Layer 2 of a small transformer language model trained on English Wikipedia (14 layers, counted from 0, width 96).
A neuron's activation on a vector x is SiLU(gate . x) times (in . x), where the dot is the dot product.

Input weights of the MLP neurons that the questions are about. A number n stands for n times 0.0044.
n8 gate: -25 -16 52 18 35 32 -1 6 -22 -11 0 -22 32 -6 -14 44 -8 27 40 29 -9 -55 31 4 -16 34 -27 22 -11 3 3 9 -6 -19 10 -60 -3 -26 -30 -9 -6 -16 10 -46 -34 -1 -35 -17 17 -2 -41 -19 35 0 -44 14 -66 -56 11 -57 25 11 49 25 -26 12 -1 43 -10 -8 24 -20 82 55 37 25 11 -52 46 -12 -21 -39 7 23 -1 4 -2 14 -5 15 11 53 4 -11 -7 -8
n21 gate: -5 3 -14 46 27 -9 -27 -28 -46 23 -52 37 19 -11 -10 9 -15 -34 9 -19 34 10 -15 -30 -33 13 -55 23 12 -92 -21 16 6 14 -25 1 -46 12 -25 -39 9 -20 41 25 -29 30 -5 -22 -4 43 -25 8 20 -27 41 -24 28 25 -30 -10 -45 -3 25 13 17 -63 12 -12 55 48 66 2 -5 -6 -10 11 -22 10 54 -11 3 -22 -14 18 16 52 -36 51 0 27 -28 45 21 23 -65 40
n22 gate: -9 -15 -42 -10 -13 4 -10 45 -48 -15 40 4 37 55 -17 -1 19 30 -27 -46 -29 3 -26 -7 -12 -27 72 35 10 3 11 23 -11 -28 5 -1 1 -45 -15 6 39 -41 -19 40 29 5 6 26 -42 -34 -38 31 -13 -24 6 -52 37 -6 -33 36 26 3 20 -21 -8 30 27 -17 -19 14 21 -10 2 -7 15 32 0 -13 -71 19 -34 17 -17 -1 6 6 19 -44 -11 15 12 -14 -17 -22 40 -17
n50 gate: 46 2 -52 -4 -22 52 18 -20 25 -6 10 38 25 4 40 -40 0 -13 23 10 -9 2 17 6 3 0 -18 -31 23 32 -22 45 13 -14 19 -11 -6 12 32 22 26 -19 -30 18 -1 -14 -7 27 -24 -18 12 -82 -53 -35 -32 1 32 8 27 -5 20 -29 16 -20 -25 -2 -4 45 -2 -23 -26 -6 62 11 -20 39 -5 -38 1 -3 8 26 15 28 29 1 -12 16 -13 5 -13 -20 -55 27 8 -18
n133 gate: -11 25 -33 7 -44 53 54 -49 -12 -56 -7 -51 -27 -57 -13 -4 4 -13 17 -34 12 29 -21 -25 -1 24 3 -24 46 13 8 25 -24 23 16 3 16 12 20 -55 -6 17 47 21 -61 10 33 14 29 -7 16 34 -20 -18 -34 -5 -3 13 -1 9 -36 7 8 -6 -12 11 -4 -26 50 -8 10 44 -34 19 2 32 -32 30 5 0 23 14 41 -12 -26 7 10 16 -2 -31 -22 -44 10 -32 -17 12
n155 gate: -8 -13 -27 21 39 25 -18 7 33 28 -2 2 13 15 14 -21 5 -25 3 -63 -41 -19 -31 -11 17 10 -28 4 6 -7 24 20 45 -34 -31 8 -3 46 10 -9 -16 -30 8 4 16 -12 -69 16 -29 -5 13 55 36 15 27 -9 30 2 24 4 35 -18 -16 -48 4 -47 1 -59 -8 -8 12 31 -4 18 -21 1 32 50 -13 -5 -22 -44 -2 -33 25 -2 -21 -24 -11 -27 13 32 -17 22 17 14
n168 gate: 23 15 35 39 -24 34 36 16 10 4 -20 3 13 51 21 21 46 39 -31 -27 -18 27 -16 25 64 23 -50 -14 -48 -3 -32 33 -27 -45 -4 -19 -7 24 -18 -19 0 -7 28 -10 -12 11 -7 -48 -7 28 -8 11 22 -28 -21 32 6 40 -20 -40 16 -2 17 -15 11 2 -25 35 -30 -31 -10 -20 36 11 24 -37 3 -28 2 36 34 -17 -21 -45 -15 -2 -34 -13 11 40 15 41 25 -42 11 -8
n187 gate: -48 59 11 -5 33 3 -3 5 -19 -11 -25 36 2 4 15 -29 24 -9 -25 -36 15 32 16 2 21 -45 11 16 18 47 8 5 28 -34 -30 -19 9 36 -23 6 44 24 -38 -20 -33 7 12 2 13 40 -50 1 7 43 -21 -6 7 -17 -18 -13 8 -10 -50 -28 2 -10 42 -12 23 -9 -31 -23 40 14 -6 12 -44 60 29 -33 0 -26 -8 18 -42 -1 13 -41 4 -2 -45 23 53 4 -47 7
n212 gate: 11 10 43 -22 -19 53 -3 -9 -28 2 -14 49 -13 -18 -3 -23 11 15 11 -52 36 -6 -19 3 36 -25 -2 -23 18 -1 -14 -7 -2 2 42 30 -5 11 -50 -15 32 14 -15 -5 8 -12 22 44 94 -66 24 -19 -44 5 20 2 1 -24 74 -24 -21 17 -22 31 -38 -30 24 -1 48 3 34 32 10 -1 17 32 15 -7 -21 -19 -18 -8 -37 -42 -29 -5 -26 29 0 42 -37 30 -14 -16 -39 -1
n224 gate: -2 50 -18 -60 40 -24 33 9 -1 23 -16 -27 -7 -28 -10 10 30 40 5 -22 30 -39 -5 -6 29 -11 20 -21 -47 -5 -45 -28 24 -1 11 -5 37 -7 -9 25 -46 27 -47 17 1 10 -18 3 28 13 -40 -5 -24 -20 6 16 8 -20 -44 22 19 -14 -54 -21 7 -29 51 36 0 -10 8 7 11 37 -13 7 5 7 -16 -4 43 41 -17 64 -3 -5 -16 24 -25 7 -24 8 -24 -9 -2 5
n242 gate: -30 -29 32 7 -2 -35 49 39 -31 -8 37 2 -28 -8 -22 9 8 7 29 7 -1 -11 35 54 -2 3 17 12 -36 53 -11 -8 20 29 -38 21 38 -2 12 15 2 -8 -28 19 -48 -14 20 36 33 -10 24 32 33 -7 7 11 -5 -24 -23 -4 -2 -5 24 -58 -24 37 -11 -1 -26 51 -51 -35 0 -29 -1 -21 -20 40 -1 1 -24 -6 -8 2 -35 -4 21 28 -12 19 -49 65 -39 -35 -30 18
n8 in: -24 -47 28 -34 22 17 59 24 -29 21 10 37 -36 16 -26 25 7 -6 49 26 49 -24 9 -13 -42 15 -22 -23 -24 1 9 1 38 27 -11 -19 -6 -2 -19 -8 -7 -11 1 -24 -39 -17 -29 -13 3 -2 -5 41 7 -47 11 -21 -37 -50 -18 -34 -17 14 -9 5 -68 34 6 -13 -8 4 -10 12 -19 71 13 34 -44 34 20 -34 11 23 22 65 -10 -16 13 2 -6 34 2 8 12 -26 10 8
n21 in: 8 -5 -15 73 12 28 -13 -20 0 -16 14 32 12 33 23 27 27 28 9 59 24 15 -39 25 9 -37 67 -7 -37 7 -56 10 -14 -27 -43 -8 21 -19 63 -13 0 -44 -29 -28 0 -5 42 -22 -45 -25 -33 47 28 21 -18 -59 -1 -5 -4 -36 -4 23 -42 -16 -5 34 -28 4 -48 16 35 2 -12 -45 7 1 -26 6 -6 28 34 -15 87 -24 25 18 -26 -12 18 -21 -4 6 23 7 -7 15
n22 in: -73 -17 31 5 27 7 -2 -6 15 3 29 18 5 -22 -14 -8 -17 12 1 -33 17 -26 45 -37 26 35 7 -5 3 30 -13 0 -1 -74 1 4 -40 -21 8 1 37 -40 -4 6 22 -21 -22 -16 -23 -28 -36 -24 40 -13 5 -30 1 32 2 10 14 40 13 4 -19 -32 43 5 -16 -9 14 1 3 -9 15 22 8 26 -28 39 -17 0 -29 35 -8 8 3 -31 28 -34 15 -31 -19 21 -7 13
n50 in: 19 -5 -20 28 0 19 12 47 -17 -10 21 -6 -40 -25 9 -10 -33 1 -37 -24 -17 -5 -46 -3 -5 -19 32 38 -31 9 -9 -4 5 -43 -35 -9 -44 22 28 31 -52 27 -6 14 -1 22 -27 -6 25 3 -33 -14 20 11 -23 32 -16 14 8 -31 -4 10 9 -1 -15 -52 9 54 -26 36 -25 9 56 -25 -14 -16 -2 12 -32 -14 59 -16 55 -6 47 6 72 12 -36 9 29 12 -24 4 -3 7
n133 in: -64 48 45 -3 34 54 1 -8 -23 18 5 29 -56 7 2 -40 58 -18 -13 -2 -7 42 28 3 18 16 7 40 -61 24 5 -54 10 34 -24 12 -15 -34 0 35 -28 30 34 -29 -2 7 -5 -4 -10 -5 -2 -16 -31 -16 -49 -48 -45 -34 2 -23 -21 -7 23 -44 -9 -31 23 -20 33 42 53 -24 12 46 34 -22 1 37 -17 38 -10 -17 52 -50 14 -25 25 29 -2 -7 -7 10 -3 -2 17 27
n155 in: 17 -11 -10 5 34 48 19 -21 -9 -46 -44 21 30 18 -28 -32 21 -12 16 -33 1 -13 19 11 -61 -3 -15 -15 12 29 -3 19 -17 17 -14 -38 -38 71 -27 -6 -4 16 31 -50 -54 32 -24 53 10 8 -42 6 36 60 7 25 -13 -7 -10 -18 2 -43 40 7 21 4 -35 21 -54 -57 12 -10 -5 -23 7 11 -21 12 -9 -27 18 -10 15 43 -5 48 13 -8 -22 -20 -8 -17 21 -1 20 14
n168 in: -40 -42 -3 18 -3 52 1 16 -24 -18 15 12 49 -35 57 52 15 -38 5 56 59 -17 -31 -38 -32 30 -39 2 35 11 25 63 1 -16 -16 -1 -38 -31 0 36 -20 -1 -9 -21 -5 7 9 -36 -2 -1 -31 11 40 -29 -31 -15 -22 19 -16 -29 13 11 17 49 -35 -12 15 23 -1 5 -4 12 -21 11 37 25 -26 -7 9 24 -36 -61 13 21 -30 -6 -14 -15 -7 25 -9 66 -13 25 -40 58
n187 in: 14 -33 33 -56 11 -15 -2 -34 -43 -13 -2 15 -6 -3 -4 -12 -22 -19 28 19 -3 -61 -31 4 -4 70 18 -6 13 10 -10 19 -24 30 31 8 -10 -24 -45 -19 0 21 -5 -18 -1 11 13 76 11 14 -7 -4 -35 15 -28 8 12 -24 12 14 -46 -20 22 -1 13 23 1 30 15 -37 -4 19 -38 29 -34 66 -12 13 11 -56 45 -15 6 2 21 25 -6 6 6 23 21 -10 -19 -28 -15 -28
n212 in: -31 6 -13 -12 35 14 2 -7 -6 -6 11 -40 -14 -12 19 34 -10 -25 -19 14 -5 -12 -30 65 6 19 -5 -20 40 10 29 -40 -20 -25 17 -14 -27 -7 37 4 35 -16 -41 35 -15 6 -7 28 -24 21 18 0 3 -8 15 32 -25 -28 8 9 26 -19 -13 -13 -36 7 -38 2 -13 37 -37 11 21 -8 -18 -6 -3 19 -4 -44 27 22 10 70 13 -41 32 32 12 -1 47 -7 -34 -7 16 -38
n224 in: 15 49 -30 -20 22 -21 39 -20 29 -27 -42 13 9 -13 34 54 62 0 12 -8 1 -41 -28 19 42 -2 -9 -24 -28 11 6 4 4 15 -41 -15 10 26 53 21 24 39 -32 -23 33 -29 -14 -9 4 12 -22 -46 -19 0 -27 -10 -5 -16 -10 -26 3 10 -11 -40 -5 28 -2 15 9 13 8 -44 11 1 10 -37 24 0 -9 -46 8 23 -23 -17 24 23 -30 61 -34 2 7 13 -3 -12 27 -7
n242 in: -30 33 -44 19 -23 21 -3 6 11 -44 -46 37 -29 7 17 -13 22 17 -8 13 31 9 21 -37 -32 -32 62 -13 13 -58 12 -10 -65 44 1 -12 14 -1 -40 33 45 0 33 32 4 -4 6 -21 33 9 -4 -12 -13 10 4 -36 -39 -11 5 -6 5 -14 -1 -16 -17 11 -18 -24 29 -19 -13 50 -14 -19 25 -16 42 -1 -15 -60 24 26 -13 12 -33 18 18 -12 12 2 22 8 8 13 21 18

Each question shows a token from some text and the vector x that enters the MLP there. A number n stands for n times 0.058.

" million": -28 -20 -5 17 24 3 -10 -23 9 13 -11 -25 0 -2 -5 13 -29 14 -6 -16 3 7 6 -14 -14 7 -7 16 -14 -16 -4 -30 13 16 -17 30 16 13 1 -7 3 6 -3 -6 17 -5 -1 -5 0 -17 34 -1 27 13 20 5 -8 -9 7 -1 27 0 -17 5 10 16 -18 17 -1 -20 -16 63 40 -10 -41 -12 -15 28 -10 -4 20 -1 -22 -15 -34 17 1 -7 5 -10 7 -28 -11 12 17 12
Which of these neurons fires most? n168

" at": -15 -11 -22 15 0 -8 9 15 24 24 -9 7 -6 2 11 11 -4 -9 -19 -9 13 10 -12 15 0 17 -42 36 -20 -23 -17 -37 -28 -3 -19 22 -21 6 10 -2 30 6 -31 -23 1 16 13 -14 14 -42 -19 -3 25 -11 18 -8 18 2 2 25 -8 2 -10 1 5 31 2 16 -12 -27 -11 23 18 24 -15 10 13 -10 -32 -16 7 1 5 -9 1 -12 10 -7 24 2 -25 7 0 9 33 16
Which of these neurons fires most? n22

" a": -16 -28 29 -7 -14 0 19 -8 -9 -14 6 -6 -17 -13 13 17 -38 -7 -3 2 -8 8 -12 -8 6 0 -21 0 -23 -9 5 -21 15 -24 -5 26 -7 5 3 28 16 18 -15 17 11 21 -6 -46 -9 21 -12 1 19 6 14 14 27 4 11 34 -46 -18 -6 -6 5 20 -11 13 7 -44 7 -9 17 6 -23 1 -15 16 -2 4 -11 33 -9 -34 -3 -3 -11 5 19 10 12 -2 33 3 24 10
Which of these neurons fires most? n242

" of": -11 -23 -9 -16 9 -5 5 -7 9 12 3 -2 9 -14 11 8 -14 17 -8 17 12 33 14 -4 -15 15 -17 59 -19 -26 7 -14 -20 -6 -26 34 12 2 -5 11 30 1 3 -1 -22 6 25 -10 19 -37 -13 -23 3 9 -11 -8 9 7 -12 22 -3 -23 -19 -7 40 33 5 6 0 -49 -16 11 7 24 -26 3 16 2 -7 -5 -3 8 -12 -7 -19 -8 10 0 -1 11 -11 -18 16 -12 -7 29
Which of these neurons fires most? n212

" =": -23 -29 3 -11 -40 -4 31 9 -19 -11 31 -12 6 16 11 -4 -1 -3 12 -8 35 8 -15 -1 13 11 -2 -13 -34 15 18 -17 -22 7 -29 35 -1 17 2 7 -23 10 10 -38 13 -8 -9 -9 15 -10 -7 11 12 21 -2 -11 15 11 20 20 -5 -10 -16 29 22 -13 -32 -10 -17 -15 11 -6 2 14 -48 5 1 0 -9 -16 -16 6 12 -15 -8 -8 22 15 30 27 9 10 11 -7 -19 12
Which of these neurons fires most? n168

" periodical": -15 -22 -1 3 -3 9 -1 -29 -16 -6 23 -10 10 9 5 30 -18 46 1 -6 14 -6 23 1 -13 17 -34 49 -34 -14 22 -7 11 21 -23 21 5 -7 -17 -6 0 -34 0 -24 -13 0 18 -8 22 -19 32 6 20 9 7 -9 3 8 24 24 3 11 1 -2 -12 11 6 -6 -9 -26 -5 22 20 -4 -36 20 -7 -9 0 -20 34 -9 8 -23 -9 3 -6 -7 6 -18 18 -20 -16 -6 -8 -4
Which of these neurons fires most? n8

"rad": -4 -12 -7 16 -17 -10 22 -5 -15 2 31 -13 -3 -6 4 13 -21 12 -7 -12 -12 4 -1 -14 3 -3 -8 43 -5 8 17 -10 -2 12 9 -5 -8 -15 12 11 24 19 -13 11 23 17 32 4 15 -22 -39 -2 14 -9 1 -7 -5 11 -22 12 -7 -3 -12 -10 -5 -3 -29 -7 -12 -39 24 -12 10 42 -77 -4 -1 9 19 7 12 1 7 -14 -4 -1 -10 8 -11 0 4 -21 16 0 36 18
Which of these neurons fires most? n242

"}": -32 -21 10 9 -3 16 26 17 4 -5 11 -14 19 37 18 8 -40 6 15 -5 8 -7 -11 14 -8 4 -31 22 -4 -9 11 -40 -3 -1 -27 2 3 0 9 2 -7 -6 3 -10 -17 7 25 -3 12 -9 0 -1 -13 23 0 -8 6 6 -9 15 25 12 -22 18 10 8 -26 -18 7 -23 10 33 13 12 -64 -9 22 11 -28 -38 0 -4 7 -5 -21 -25 -1 -2 0 20 9 1 8 0 20 17
Which of these neurons fires most? n224

"^": -18 -18 10 -15 -20 7 18 21 2 -47 21 18 7 11 43 -4 -24 -4 10 -16 12 4 13 2 14 5 -19 28 -12 -15 17 -32 3 -4 -14 10 13 4 6 -11 -4 2 -9 -7 -9 6 30 8 7 -32 -2 7 5 -6 18 -10 -7 1 -4 16 10 10 0 22 -10 -13 -23 -3 6 -21 18 15 28 3 -55 0 7 -14 -18 -34 9 22 12 -18 8 -43 7 -8 35 4 -15 7 2 -13 11 14
The three highest activations, in order: n212, n224, n242

",": -3 -16 12 5 3 5 4 -5 16 -9 29 -17 11 -5 5 18 -27 7 -7 16 14 10 4 -6 -2 22 -20 11 -36 -13 30 -6 -10 0 -39 73 14 0 -11 -1 12 0 9 24 11 -9 11 -2 16 -5 -15 -28 10 18 13 -5 -12 -12 -19 11 2 19 -22 11 9 21 -13 13 -2 -33 4 -4 7 2 -32 6 5 -3 -31 -36 -9 12 9 -8 -15 -6 -31 -13 3 -16 24 -9 7 -10 8 28
Which of these neurons fires most? n133

"{\\": -34 -28 -18 -8 6 -4 -15 33 -28 -35 -9 18 -7 -1 28 12 1 18 8 11 9 -6 12 1 9 6 -6 16 -18 6 12 -18 -5 -9 1 25 4 15 -1 2 14 -24 -20 -7 -29 -8 41 -12 5 -21 6 5 -5 18 -1 15 -1 0 -15 15 -3 6 14 17 20 -15 -32 -13 17 -25 31 6 21 15 -40 -17 13 -3 -16 -17 16 12 -4 -10 16 -26 23 9 33 -12 -11 -16 -9 -19 3 38
Which of these neurons fires most? n242

"2": 12 -25 -2 15 -2 8 7 -26 -13 5 -9 -14 5 -5 15 26 8 0 12 11 -7 26 -28 -29 23 15 -6 1 -22 5 32 -24 4 -16 -16 11 -6 -8 0 28 12 4 -2 18 -4 -3 5 6 -4 3 4 -30 4 -18 17 -24 18 15 8 11 15 2 11 -3 23 -11 -25 13 17 -14 6 15 41 18 -55 7 11 -10 -8 -10 21 1 -10 -21 -51 -28 20 5 7 7 10 -18 -19 -29 9 7
The most active neuron and its activation: n50, at about 0.89

" equ": -6 -29 0 6 20 3 10 31 -11 -13 10 -11 17 -7 37 -1 -31 20 13 -16 -12 -18 17 -18 -21 -4 -20 4 -15 -15 35 -24 8 -8 6 -2 -13 4 -4 3 -6 14 -24 -6 15 10 29 -7 28 -10 5 -20 1 7 -23 13 -2 14 19 44 -14 9 -5 -33 2 -5 -41 -15 9 -6 15 13 -5 25 -33 -10 -10 25 -10 -13 3 23 9 -34 -16 2 5 20 9 9 3 1 15 -27 25 6
The most active neuron and its activation: n21, at about 0.47

";": -15 -14 11 -5 -31 16 -3 -5 37 -14 21 -15 3 34 20 25 -17 15 -10 16 29 -6 -20 -15 -11 6 -14 -17 -27 -15 17 -18 15 2 -19 67 -19 7 17 2 -5 -11 8 -2 13 15 24 6 13 -1 -31 -12 1 -6 17 1 -7 0 -4 27 8 8 -15 13 15 16 -19 7 -20 -35 7 -8 -4 4 -28 9 5 12 -22 -35 -20 -9 0 -7 -16 -3 14 -3 13 -11 -7 -6 -7 3 20 26
The most active neuron and its activation: n133, at about 0.27

"agon": -26 -14 2 20 -12 3 10 -2 -12 3 28 14 4 14 6 16 -36 15 -11 3 -5 2 -1 -9 -7 10 -9 45 -25 2 40 -12 4 15 -8 10 -9 2 2 12 15 -7 -13 -2 2 16 20 -7 28 -12 -13 -7 0 1 3 8 23 7 -25 27 -1 -8 -9 -4 10 3 -3 -31 -5 -25 18 -17 20 18 -84 8 -28 14 16 -7 0 -11 7 -19 -23 9 0 10 -7 -13 18 -12 14 -3 8 -13
Which of these neurons fires most? n187

" the": -34 -26 -18 -1 -36 6 2 -5 15 4 8 13 -8 -4 33 11 -16 -2 -16 -4 20 6 -4 -4 3 22 -29 17 -15 -1 2 -5 12 -4 -12 59 0 -5 5 31 2 5 -12 3 -24 -4 1 -7 -15 -16 -13 -4 -4 16 8 14 5 18 3 40 -31 -17 0 2 40 0 -30 -16 8 -39 -14 -22 11 -8 -23 -3 6 2 4 -19 5 8 8 -14 -11 -4 21 2 15 5 20 -10 19 -6 44 10
The three highest activations, in order: n21, n8, n224

" max": -23 -42 9 -4 1 13 16 2 -11 -6 9 14 17 25 22 19 -5 12 8 -29 10 -9 13 -14 -13 -17 -32 8 -10 1 1 -12 6 27 -11 23 19 2 -4 27 -6 -18 -16 -8 11 12 50 -4 -10 -24 14 -2 1 12 14 -7 1 1 -5 9 9 -1 -11 -5 4 -22 -30 -18 13 -20 0 -14 42 3 -41 7 -16 7 -1 -9 6 -1 10 -6 -28 -13 23 32 21 -7 -3 -43 10 -13 28 0
Which of these neurons fires most? n168

" PB": -10 -21 1 1 9 -1 28 -12 -1 -30 9 -1 8 9 34 -13 -42 2 -15 -10 16 -1 5 -14 -13 9 -33 16 -11 4 1 -31 2 6 0 12 16 -5 19 -5 -21 -16 11 -18 9 4 54 0 2 3 6 -5 14 -3 12 -10 -8 15 3 8 19 3 -3 23 -1 0 -19 8 4 -5 -8 15 35 -7 -52 -8 15 29 -4 -12 4 8 -2 -33 -36 -27 30 -12 9 -1 -10 -20 18 -1 33 12
Which of these neurons fires most? n224

"ain": -21 7 16 -2 -19 -3 18 5 -1 0 6 18 4 6 -2 31 -6 26 1 19 4 13 5 -19 -16 -9 -24 61 -17 5 19 -12 8 -8 0 -7 0 -21 -11 5 4 -2 -17 18 27 18 18 -3 17 -22 -43 -18 -25 -9 -6 -14 -10 15 -7 7 -20 -6 9 -7 -6 -4 -7 10 11 -28 19 -7 -4 30 -78 0 -10 -3 -2 5 15 4 13 -5 -9 0 13 12 5 0 0 -20 9 -8 29 15
Which of these neurons fires most? n22

" joined": -9 17 -18 -13 19 -19 -17 10 -12 18 -13 17 11 -4 1 16 -15 32 -5 28 5 30 18 -10 -29 9 -30 22 -21 0 -14 -31 -7 -13 -19 41 -26 13 9 2 10 5 -27 -6 26 -3 24 -11 29 -17 -25 -14 0 2 18 -32 -27 9 8 20 -3 -5 -15 -6 16 12 -6 4 -10 -37 -7 33 19 9 -19 13 -6 5 7 -4 21 7 -4 -8 2 19 3 -21 -1 8 -11 -22 5 -10 33 -2
The most active neuron and its activation: n168, at about 0.28

".": -14 5 5 -2 -16 16 8 -3 15 -10 21 -17 25 -9 16 32 -31 8 -1 11 -5 -8 1 5 -10 -3 -15 29 -10 -24 -1 -27 -6 -6 -29 50 -29 -15 -8 27 -8 0 -5 -9 -4 12 7 -5 -2 5 4 -21 -24 24 11 -17 -7 17 0 39 -11 10 -30 24 27 13 -16 1 -6 -9 -23 -4 16 12 -53 0 10 -8 -23 -14 4 4 18 7 -14 -22 -9 9 27 19 15 8 -9 -10 13 26
The three highest activations, in order: n155, n8, n133

" and": -4 -5 -3 -15 3 9 -2 -19 18 4 24 -11 18 0 16 8 -6 10 4 -7 2 23 -13 5 -18 7 -20 3 -26 -9 11 -9 5 -7 -33 50 2 25 0 -9 22 -21 4 8 9 15 15 -13 23 -22 -31 -7 13 9 15 31 -15 29 6 3 0 8 -15 10 28 16 -15 6 7 -56 5 -4 -2 16 -54 4 7 -17 -11 -14 4 10 19 -33 -10 -25 -4 -20 -4 4 10 -2 -20 -5 24 10
The three highest activations, in order: n8, n155, n242

"\n": -17 -5 3 -6 -19 -8 8 13 18 -12 3 -12 6 8 19 12 -10 -17 -3 30 15 1 3 4 -1 -9 -21 19 -35 -7 4 -4 21 5 -32 45 -1 -4 -3 10 -11 -6 -4 -20 -3 20 4 -15 0 -19 -34 -38 -12 22 22 -9 -26 12 8 47 21 -31 1 12 32 12 -20 12 -12 -11 2 16 3 21 -29 8 -9 24 -21 -21 6 16 12 -19 3 -15 6 -5 31 2 5 -21 -7 -18 13 23
Which of these neurons fires most? n22

" f": -2 -24 29 -7 16 5 -1 -17 -17 4 21 -8 3 -2 25 -5 -23 5 11 -10 2 -20 -12 -8 -29 -4 -29 9 -10 -12 -11 -17 -11 -2 -14 10 6 -16 9 14 12 25 -21 -12 16 10 64 -24 8 -7 -1 -3 10 33 24 10 7 21 -19 3 -2 15 -2 -9 20 -7 -32 -16 -2 -26 10 -9 39 3 -55 3 -9 23 -2 4 8 20 28 -17 -15 -8 -1 9 16 -1 -15 -10 1 -1 20 5
Which of these neurons fires most? n8

" PD": -34 -20 7 15 6 -1 3 -27 12 -30 25 8 10 -20 15 3 -19 3 -5 -5 7 5 16 -3 -25 -13 -22 -2 -26 -10 2 -25 -12 -2 -8 -10 8 -21 4 -3 18 -11 14 -14 0 -6 42 -18 0 8 14 -26 5 5 14 -13 -3 39 14 25 16 30 -2 10 -5 11 -22 -1 -2 2 -14 14 12 11 -56 -1 3 34 10 7 -7 0 -8 -27 -24 0 39 -10 15 10 -13 -1 -8 4 35 23
Which of these neurons fires most? n242

" ": 24 -28 9 -2 -17 8 29 2 -6 2 5 8 23 -4 30 20 -12 -17 -2 -3 -2 -6 -4 -1 6 21 -36 28 -34 -18 8 -42 18 -15 -12 37 -31 -2 3 24 15 -18 15 8 3 -1 38 -11 12 -19 -3 -18 -4 10 13 -15 2 -7 2 27 -22 -18 2 9 6 11 -14 19 3 -17 1 5 22 1 -27 14 2 18 -24 -50 26 12 0 -21 -16 -25 -2 1 6 -1 3 -7 2 -8 8 18
The most active neuron and its activation: n212, at about 0.58

" diameter": -29 -29 -4 -16 -10 2 29 33 -13 -16 -4 31 15 36 33 19 -16 18 9 -17 1 12 -2 -18 -19 6 -22 23 -5 6 -3 -47 2 32 -28 22 15 13 5 3 -4 -12 -2 -10 -6 1 0 0 18 -16 6 -4 0 24 19 -14 13 -5 4 17 -13 4 -17 -12 0 3 -6 -21 -1 -28 -8 10 29 10 -56 0 1 12 7 -13 -1 14 16 -11 -10 -26 -17 9 -8 -9 5 -12 24 3 27 2
Which of these neurons fires most? n242

" di": -24 -38 -9 2 22 -1 6 16 7 14 18 -3 4 19 24 11 -6 0 -4 -6 21 -2 0 11 -14 -5 -25 30 -15 -15 -1 -15 -2 -18 -23 14 6 14 -4 7 -21 -20 -2 -15 -30 1 63 -22 14 -9 4 6 -9 12 0 -10 -8 9 -7 27 -7 6 -16 -41 33 -21 -5 9 8 -38 28 2 8 17 -43 15 7 6 12 -5 2 -2 22 -2 -22 -7 9 8 1 6 9 -35 9 6 19 3
Which of these neurons fires most? n21

" household": -26 -25 1 8 -15 0 -5 -19 -4 -9 4 10 4 4 8 39 -18 31 -5 10 -10 -14 25 -2 -17 20 0 40 -8 13 24 -13 12 12 -6 18 13 -1 -12 10 -8 3 -13 -18 -27 -12 6 -18 8 -11 -12 -28 5 36 29 2 2 10 25 36 -11 21 1 -11 -28 26 8 -8 7 -23 14 18 -3 4 -59 -5 -2 -6 13 1 -6 23 21 -39 -2 -1 -20 -15 -9 -19 -7 4 -8 -8 12 4
Which of these neurons fires most? n50

" viewers": -19 -8 -11 -7 -7 -14 16 -21 -2 -20 1 11 9 18 -14 38 -26 -8 11 -3 9 -7 26 -51 6 3 -8 17 -21 17 21 -2 1 21 15 8 35 1 9 1 -3 -2 -7 -30 11 11 -7 -3 15 -12 7 -16 15 22 34 -25 -1 35 33 10 0 28 -26 -10 -16 11 16 -6 -3 -21 3 -4 17 -6 -27 6 -10 -7 -8 -11 -5 14 5 -37 -26 9 1 6 2 -37 20 -20 -23 -2 10 23
The most active neuron and its activation: n50, at about 0.22

" tri": -16 -32 21 4 32 2 26 14 -6 -9 33 5 18 -5 31 -12 -27 15 24 -10 15 -14 -4 -7 -27 6 -26 20 1 -21 2 -26 7 -12 -17 10 6 11 0 23 -19 -2 -12 -8 -12 4 63 -21 13 -12 8 -3 -1 13 5 -10 -5 13 -6 21 -8 0 -12 -28 14 -17 -15 2 -17 -31 25 -4 4 20 -55 6 8 5 6 11 -6 14 0 -17 -10 -5 -3 15 17 -7 -3 -16 14 -8 19 -3
Which two neurons fire most, strongest first? n212, n50

" PC": -27 -3 21 13 5 0 0 -15 9 -23 23 9 3 -12 30 13 -26 15 1 -8 1 -1 14 -7 -34 1 -30 27 -26 -4 16 -28 6 9 -1 7 12 6 -3 4 1 -21 2 -10 -2 4 42 -20 13 -12 6 -16 23 -3 1 -7 12 23 -5 10 2 5 17 26 -3 5 11 -8 4 5 -19 -15 21 2 -70 0 2 16 12 -26 -5 7 15 -21 -40 6 19 -13 36 -6 4 -30 3 -7 11 -4
Which two neurons fire most, strongest first? n224, n155

"tex": -10 -35 16 2 7 13 32 -4 -3 -13 47 12 19 -10 6 19 -30 12 23 -3 3 14 13 -12 -10 4 -19 34 -7 -31 6 -11 8 17 -13 -19 29 -3 -7 8 8 -1 -9 11 -17 7 2 -17 7 -29 0 -10 12 11 1 -1 0 16 16 0 11 10 -2 -3 -1 1 -1 -10 4 -14 12 -15 14 23 -84 19 -10 -2 4 -15 7 0 9 -11 -20 -18 -6 27 7 -18 -5 -24 -5 -13 -2 20
Which of these neurons fires most? n8

" he": -5 2 -18 4 -16 -18 -11 -20 -9 9 24 0 2 -26 -1 -4 8 -6 -18 22 -19 -21 -5 3 -33 18 -27 16 -7 2 24 -31 10 1 -8 29 14 -18 -19 26 12 23 -23 -4 11 22 2 -13 26 -5 -32 13 19 -1 -7 1 -39 16 42 23 0 14 -16 1 -20 4 -6 -9 -4 -4 -6 0 14 -11 -33 20 0 -19 -23 -19 10 38 7 4 7 4 -2 19 27 -3 26 5 -10 -21 22 23
Which of these neurons fires most? n155

"0": -21 -11 12 27 16 -26 26 -16 8 24 4 -23 5 15 43 25 -1 2 -1 -12 0 32 1 -21 5 14 -7 9 -12 5 14 -21 32 -18 -19 -12 -10 -19 -12 0 -2 16 2 27 -22 -14 16 4 -2 -4 14 -43 16 -9 15 -23 -2 -8 -19 9 6 -4 4 15 3 2 3 24 20 -34 -15 13 20 1 -64 8 -6 -4 -32 -21 17 0 -25 4 -5 0 -8 -5 12 -1 -3 2 4 15 9 16
Which of these neurons fires most? n133

"s": -16 -31 7 -9 -12 -15 4 -32 15 9 2 16 26 -10 -1 17 -20 -6 -1 22 33 25 11 19 17 8 13 9 -19 -19 -1 -26 2 4 14 8 22 -11 -19 22 10 2 -13 11 1 -1 16 -43 6 11 -6 -37 -8 4 5 16 -27 24 1 26 -14 27 -33 2 -9 15 -23 -18 -1 -34 -4 -29 9 -3 -36 -25 9 -10 -3 9 26 1 0 0 -16 0 20 2 -1 -2 0 5 20 -9 23 32
The three highest activations, in order: n50, n155, n133